Layer 11 of a small transformer language model trained on English Wikipedia (15 layers, counted from 0, width 64). Numbers have three digits each and are written without spaces.
A neuron's activation on a vector x is SiLU(gate . x) times (in . x), where the dot is the dot product.

Input weights of the MLP neurons that the questions are about. A number n stands for (n - 500) times 0.0017.
n3 gate: 565396470392517725608481506540564816484447484412778547701235411551617364373538215428505572431511487819407671435521361551505250204393491610498495399380584507445333539540449475378747443434398823
n5 gate: 391446593470451677338592958694234602412608592572398529595567359852363478610677412389556470606384369369514802598624732208426519527437796596444614515394708597560394532469503459485527322709614424
n7 gate: 454686397411528631554279538573673678406658575484526849351186466465320345570581331457230478381367343555743553709517722373443358412170592122491584489447539741545462589676293087356435329406381491
n8 gate: 399368372450327586692563559290503625538649629476495444322551408773369487358468622505731517381468535354523589548580474282502404511733363397554666645329561301470396557422609413388568291313824532
n16 gate: 776603544441630430242743294433527549646569430344379541712305536466596776375565448481645433382337625728544350624439472259380521684512274525475471628668647663557564492325537484606703719414483751
n19 gate: 512592312582425575463608682533292522690597284512513709410455738489439440453216605311452435331558218440107481344280278532445362900498335432370325612698640545493350461442548647630696601498446453
n32 gate: 455668473371469541569112388380604500508868689341506432541430309503547411333345548422650278541722326581645524511401722569541668337408529331572442359555376714459355447458614513533560580536261268
n34 gate: 559355628617614308446292478339498653753582358448624643522316346449438631588544406539357574423451426266515540441157388598358574282501422370401782508507555556523425230410513348662748249659440401
n37 gate: 345405361319351442504563599741508561746544341580434582492838455467384576403481422443462455338421671226407655503574481427580542317426514371628504414697909579487487611350658497631540623577566802
n39 gate: 492503687496622408800515402378648527366463591626591612616451778406591810678704484436502632497521537568538231317622420379495695491588591563401661596570467526493411616362406557329603705289359377
n42 gate: 451639327287586541587541639359603265387589431773464468494641427507503519446406359539592505253406643370686655661336752738303440640568415605768629337663509385434502534403402556489607247552386317
n43 gate: 422441362381317141623536362465529525572436414591513567491646453311534437693573283437500534268627333340668534403466384619411385587505288500716652603484403280167521548670718689231580339613449460
n44 gate: 382606475560300257539273405668497584505663421436493487402479159362359652482482418526831489365353558337517394573436320419466498439267572573680483249555292290646465546484458580336519415883419539
n47 gate: 514576289380505580492440751622674304347248357563558440470307671329519676449392387283507434495328527139602616334555448619439715593616084645509389671219858323419426219312490604498659374314517458
n51 gate: 248212427230432361753424629327288603620784743651473370604629660593587418469278350232519504436672314498482388411436505534418159480580354368298225430455344387440356692284444522550603539545576478
n52 gate: 531168580541565444382610392553300686569295479391528516379325567228608598446337182501529438631482571215551631351380585662398686674703495502657404579304526827547443503432636481398588644743565249
n60 gate: 458614496264253339273654412243455543287533832548394361519655553610386558526417331605703412662742442512115797510454371516303576256504561640630592734395524557437502406393641443313500639608278710
n83 gate: 646866675619639555540452597446471676650794768760357401444528359217474857355403421193489307564576470390784617589574657330663539408703583592674384421676530581665473684671459402717657502645327366
n88 gate: 607660742722387608551481511698608677380498416387581467535510655850710510754460519547588366550817599580392492529481281443414667419683507539494359565225498729637538503457570634579415601335376687
n91 gate: 486664749439477180502328333569358485511589653556399987631525349463629541570339699510405514424434502303500683634609289475481410603627483470359593431452252550490708392386578789448674335451509368
n96 gate: 564303187598485505582438513743543552441520559346674482616415564399439568318438646317340481160669509476648155539598406811689543494614382554689406515721441457779439344524648350390291518415618390
n104 gate: 326528688346504764363359678533541308378439735536454648497418452379490507377626176660589367448339507331434706488161437425444687258407372190587425610381714244558460404603407523325611618581632670
n114 gate: 416520486615525409443412556543363487528602565418250623593321421316432705557625647656473846760612882530687263328440528336560374585608408613615626516230427650567220415632740685349565506528572750
n126 gate: 406495248306509613742564201536267629486469648509638245533499560690585632516329549236327673258437804326283383765576459532334345612451566425661459539513538437671383415465527538255306537630337500
n136 gate: 550260274529623474125498738646446256292640289267347577407323521450430503634587602464550308475623551577577395130650521563522140468409518456405351421279555613529432490631596476614496748593492376
n149 gate: 511503266465752355654733690664622724575784544419814400358502544626596578283642578641630283344360375490636618288728555414576452354500774370857431632583661649468470565594463503697425413487411429
n155 gate: 383522434510553474487520256418530661334548243256450605534414209460340440491195428326580405726555582654579538363286317622330402374416398487557499400540527491385376370642643601408180494443443738
n166 gate: 327378280645746481681698287529237621374531591545682515391359490645363681242435474254479604283755419624659355425678521395610434395780624591737553623521233514712507573263250371539526639462121449
n167 gate: 491376355493378417448454474278251498364658280340477518463483301797313354548371357454597510406761222557330608358481502654416703505432524372621831090261343654485300496465564623357568207466330466
n180 gate: 498621292773590311684446416412358690596477647781486371517709470494385859502208649530484475730522539299371225430718608353290404175511682228562457491433260487617546287366533667390565620456175281
n182 gate: 700558717487364423634521377451431561596521364437722706504433761567541550479434570250786568376192791433551400182503473465808616664717518679352325328259366698538508300339701576753778492421354418
n186 gate: 402526549510564374709548644850720255426646283391614696440201439648561456530527491546621434426221392497539568626546588588413598303285491305441464167654452571433619413480690533519399534394479489
n3 in: 572536315671461471580531528804275765618459543686608685334540309513240589520328470444154607552473518491402408662368306405563579375230559680714723568367701410664526567600502559560558458444492356
n5 in: 167556352554385668808320693656317583596461793502247418681519585579452378603727488639496367610405154381442446512605391354618532484529308422674493623626680410436527553802614411448526372534426348
n7 in: 610379482516529271663428534764640582456431524848753329548505511390661475602626324665508642338643270626502545644496375293550290618559529447651268491802376574364501542542689342301621258596528349
n8 in: 326450514519422488549564547475312582428291367739454681639581685409412473506776469479650519438671638405576570282641516324576761652608503355453482255397664333434380576450332496473292694567688365
n16 in: 525386508606353548430643370559597508453201611433513351529530399562350337578502713324077560647515544628553526601468514332572454451454721728710526442392469710284349543401383588539593654502392590
n19 in: 479591532399680390378500555699600398339340544596767616328454748401387585592213467258443352296746482212498471540284377730443561490257315209652568389740316761680463526528466327413561367526435458
n32 in: 377667640543532534389418751453742723512627356713395366483608451465252623352438514727327540588396590584575543948517689401367481377477316467861472378662410490839839622527458660593346399820457526
n34 in: 560302736471676396657680626523352610459444525435393367358665554586611468418531331504406237552464611396402582696853626579530492264511576385522581602345367616518544574410648616821566527629307607
n37 in: 206792698516776552562353530397399619443522877617502465618617428525650651516606632250584496486425641235441433744420669418658525387562524481529698839659580536615547571380588414768463445435234413
n39 in: 487546519196395489645423449446470678516321444313635579284336385470606448340615624521674416380700838449539577546398394389486682342329529430447373707698650333467558379405341464319464494641426651
n42 in: 420495474674618503660437661467612436305400485341543394257419681489443401401484444495625392619494629468346620377407247593534409600643213604574460569665695569478546357479242535529437470272589690
n43 in: 324565651769478499551469542291414523528443342475265579666841608523647603448739507538347470384707507671595541585624534386308383581779563264558337729474233424620561337540539583343637621707464445
n44 in: 854730404418353298542377310215742343539591273408436377337390510446444417536416756468546364609538443666378648462357746448429285439432321380668422464477486476777436346483369462579539624503776770
n47 in: 384380336447548841305477405422452672394639507245532319355371464473312491748715665391198519742289469624630383622366660344596426660644511687335538605519164556350390513587617588144440479554372406
n51 in: 510472194303287169477431483647359407385383632597064274560381546911401150436656538623797563683674412415185459509418701675595278621512347577411542837411349321413579763487440674701665527332316703
n52 in: 497261610529518337358579403251263342450493446500199360541755451700666718587405496566277424537340483510723473548603567687633727467507335623314373690522385512437373462394630526182661432289657585
n60 in: 565820573248229625199383269331696673564499575930414546327375301630574306731693450752403417748478421454197420610579215364532588284863662604608598392302292420431668536608614512346460152578388344
n83 in: 537396409748467707574480472428645470600603750182404842674509577464444450576272734391089593346657402653721312267521282529595561571449553477497455800704596486326529530598568394505519377762636516
n88 in: 387484696741422502763487632612607630352571598426363455610587355679607573543493607425360497620751560497216514389387516490646806382741567731282374523453508504607509405522413299557553484517362686
n91 in: 587722382614286525522434531656621376569518449426603499442581455447468564633577583586431787597243324600603475552597354232095447278350548284395391549793520523316368435356667658455385413762250299
n96 in: 345479534362562605391629488530549485519431431539635252500588503426246374336510522349162687677686452271638494564303484535634679490427523589552587635605572728595444512629617242517427672452413718
n104 in: 425660575444459770317632444584338445515791566523429441624543406678578489485492230389454665403605431355630563656497571536478330491563562682308730561537445407408205481538709473358428096535380667
n114 in: 445583733443464692108364756363385551581674474447467382599695646347444580534615265433441762554365378224521414504427627491587551584602254408503161390557605452322444742682604534377408276335515477
n126 in: 535302600605437626442730652666535421202603603420674755401493594550403595423413389370451596547581577467293299322562395561404568679469766413566640379671359494413657433614661445632670619533555290
n136 in: 382479255429577473400425654489575591436308452336375609455519312372413769417660500383677506711601324447416667513424370368348482466472271423446387585673288498653650728419635513486511599565205354
n149 in: 377295481681343403532623397368448467527393451194688669270443491485561579585812123781557370595671622729388535419438378648539387530219581513484311396246469509563366358440371563514395113648473662
n155 in: 302431523506435502683442623196412568530547361695633645262529477567459632682554156297612638230624370633661464545726380485499838399435412382504572501457440712456325416202287695510347091458373466
n166 in: 434858400324420466370382514756401445596638504654621597672203468602502539510644600473560566621274260490627836800791722776350464500510577768602631443462140681584504637469610354581678557287429668
n167 in: 647736433472152638225584439780668519621552764787583453564574571613393385642724430493233441510529677630437350461438666607575349505605554454361774449421809580665494504399650282280594588327518439
n180 in: 524490677439489741691554868506633508304495254326630574448568564555430706511451386603444310205388516552559454557427555484577635551432232322595334506542589638766881461249521562428378271493819658
n182 in: 570669424530258436580443589553657352623430469668328550459384702286529285657496477286593376476391408585427752164572421446761540376559224465438366739464853506443756543366473585506592324460615510
n186 in: 570506523290633470419668751275481286444801614700440346480464745578312627339544589556633660317613546619431524479490396468693686619493519600529732470412483468508699563518389303783465534390598652

Each question shows a token from some text and the vector x that enters the MLP there. A number n stands for (n - 500) times 0.0064.

"4": 368345568390432478475540516290540419581587497579618520351513417556388626496578591438800453548487542626408443536588438521609490390339557552474453688563501625470581431455539685677489366713854501
Which neuron lights up most? n149

" next": 437630390567460679457642618477440479680229476393625486587453500684526535509633628495618603526476597408471321382526550684423529415519463476437425366616391619460261564602525543676664421420778434
Which neuron lights up most? n114

"us": 379687309587660532441593534438526288566375440524593488367430422534582633434691506441536574557640424552534404670604568681406534455416616540272409425599490628474416389672471238476514300510736432
Which neuron lights up most? n7

"8": 406507507491546398517590512443413658600398410477751471514249496505428520556675392426734647457485541525605428557611295553743431440381460604525559626571463668477436615590377482831509416448775509
The most active neuron and its activation: n149, at about 5.7

" the": 404704554545503459576599460366501724614235453497661477598586571781621429594657637496581541605642507470458466499468524480499501416526463547549446638552392572553532466688541636505641531522840471
The three highest activations, in order: n88, n43, n8

"1": 462459545548342617549505404474537469598451374530723374428507496617630581627473518557773701466562480480462428535552755500554368280367398386468680525550411632373401537791550504474537280716684409
Which neuron lights up most? n7

" The": 500513511448459467616559413374375570672269535380710464417803501688556430506591634384429421427499417378475531637457478547475428542493456487480509492606487542529522596603530603562600537395902460
The three highest activations, in order: n43, n19, n37

" he": 528638374422561674503546472460394630527273555642620470593372463485457524565699483631564496581498598434580420595492547590679505426675493479307417335472412570440555486713462646771813423499712530
The most active neuron and its activation: n114, at about 0.69

".": 401409575426607502393571378365433390505483332504420490459478469476601634645319641502420555602524606314341458517483431504558409505327350538598456791710269777629639604614332498686604461483610446
The most active neuron and its activation: n19, at about 4.9

" played": 420686375634558609547546523596518684672278319552565437492380456508554518531619554539584501736726504455448303523436466557587454435590553576256486526476618630479494467506412706489670491384808507
Which neuron lights up most? n88

" to": 447535456401580582516584516542429741631219410466501532554353352628558513515595597487433480569586404522507386477449461529578497425512550551426568624578602533414448521660343727533577458500868320
Which neuron lights up most? n3

"2": 433346638340466710487621478242480340566526354585561516458417369481434461619595615435624612639497527400411328430610330565514378400309548441365488762516305572477789501413521694572523395534670372
Which neuron lights up most? n91

"ull": 646548496497536530434526521276560449426200418513571473421344501440571433521625581490616511444504498501417437597585418458523565365363555562366543384668611555436550544537349498477516479433902673
Which neuron lights up most? n39

"9": 534587430443393426512542427447512525585555439517639357449550398443555788609422545533724747532501670354578617420662505464679228426383427431548476691618500704423669503676283356554432362700494495
The three highest activations, in order: n44, n149, n37

" film": 422566669532438460621500533397507489558252364484507630518444491725679701719581474490613556397578556419405417618496341556507526438309446550445580456528538572583374585593483498657645509409835548
Which neuron lights up most? n88

" as": 470342283420560589497630463432420565483169407528631507511228422499497595457565459282545656610602502469560411739467606615554430341464498592532351528451510611576524419513413496614484448495736467
Which neuron lights up most? n96

" is": 416409418572588580463583331367501629513294438553581570511257411365527583545589543504382500558530483404436363711550555587508419468552604452393339501562613647527490372554437444650685412552841287
Which neuron lights up most? n7

" After": 488460309531552665474548405458375651511161392530568467638329411533500538627480476372657474580602525434489330528587484648663570374547493692573572441572562583433261483559430601596536435363719331
The three highest activations, in order: n3, n155, n47

"ob": 427676475410491569434665488224531407489342456502454383414542466605632643592556358540631634420624449515471358693597452575586565346521468607603678320375578582459494384531512609492471630413829572
Which neuron lights up most? n60

" comp": 266694347408459778369596436445568397627238452503488462424447377452516558515550534446438559566533432593492583654629459517535546442504580356454450362655653757491436451611454412671680595404678371
Which two neurons fire most, strongest first? n16, n51

" (": 488403500447390573516464488485423614508519376501706482333384413570442475620579572514513555661511570699485472891492644634504580500446493503522518751548628722481747569681503633491585458601711450
Which neuron lights up most? n7

"0": 449598611426484675451582408328471287633500347445585408377606346563448552648642546407768595627756420474464258363459472602567452322416667596451412627647659651520573446661574631512605396573538351
Which neuron lights up most? n60

" with": 545434396561579612505547498426496682482233402470550478583330426507539526610535553448529427582661485440505380635534507553586472401474469623376328694577598603493314411591473622585583467398863368
The most active neuron and its activation: n47, at about 1.8

"d": 582585730508565585304529374318552379595505379657560426495490443504503349388462370521508568342503503682632478717559654467462637457549547466429563440589606487352583545558335587496387496542858633
Which neuron lights up most? n104

" ": 472579520300393568531535440621599397510327467484658550420444485613575554558457501426651479534518489603547511750570685496475419281267286509587632474694475635436587525825588661512614386463694437
Which neuron lights up most? n7

" |": 459437679536563545466557409469509589493345289676470493344547445440490464602580586531475548574555460333554411542497427599573521499359483593446525722545276657508721558573461588465757519554821287
Which neuron lights up most? n52

" later": 563498530428662561521471579488482586600313413466553405498286526579461563641659600463497612477479494437599310497511528715650489428539443626352429458577589640563343432660422688773608422480821475
The most active neuron and its activation: n114, at about 1.3

"6": 400564564451535596533528392284336390511531361549506369317489410473417617555542640410683599465540527434459297428599357588514401259353611650420509741663561653548716450578556641416442301552673317
The three highest activations, in order: n180, n155, n39

" W": 596565519633489644573579436333533503643397455495649579398488319506571708478515541336503427610438433545440588616411568537440428451521486573340681400536574730509549667693548568617402560301783296
The most active neuron and its activation: n51, at about 0.85

" an": 354705404565547488578646426252430422486219531517582593483467501433539650458531661433325528633609535394442290593508621514469452445449602541512469463519371543511490541577539588539703491450811244
Which neuron lights up most? n126

" three": 330647411489460616591591628415525561555276506464693458545543435613568547558644677521668463543501537376460235491556414640484550372450496468468427438639359640452464456571620488582566225402813493
The most active neuron and its activation: n149, at about 1.2

"3": 269544526533491416514529576330404522479333491509729568447420456678549403541581627481599670491463540471455332475519254434618572506357440487445425622647338667502355692584572646720543433520780575
The most active neuron and its activation: n19, at about 1.4

" St": 639717509471437603473613486331448534581442374495564648453641475613544672563515577528357565584466430454447529662611405653522516421464582321570613340561519615379662609602415591488335396425872398
Which neuron lights up most? n91

" special": 400637384604495648681514626390570458552229494459593559536504475493595630442565639545677531551539525378492269541565355553409479354357417526326414391651479596539500588512414530593656536452834586
Which neuron lights up most? n39

"al": 500501475388620443406608463434511429496402474538623461319440589602605390381432436436543557355492523711589579533503508481585614393463457425442534413587630480530648519572274539609440493411947558
Which two neurons fire most, strongest first? n186, n8

",": 455558422438626447554560480545463564556390423618604537394409594551455672640547386413657659464563540459431464533737437486639339348627438600570650696662578701542547536788420628576708454467733545
Which two neurons fire most, strongest first? n166, n3

"g": 630463723453529555345441385249550360649439391638541401511349350571589288462424425499477621510466563639561511647541597464472724461513558540419461410604496474416684513562371574482404515500844632
Which neuron lights up most? n5

"ka": 480511600581485507461612470271553388644565440532554492429516530470464446487522325371499594438616441729485423661544442566670559512453455495368303328562511558527721474486380591567564373429908562
Which neuron lights up most? n182

" P": 476650570535465711526622506313538433609541399466554515433586441485491559469557430386423510569497508633643594771551416449614480445490527478466451353657653638518811454570571599531477487507874323
Which neuron lights up most? n83

"ian": 533641778371614430526607432452558498484421390521675515409642534578637416522667588631563603569635434631472380586651460432602497427359503328442466517530567611502585495524347565588577475453863634
Which two neurons fire most, strongest first? n39, n149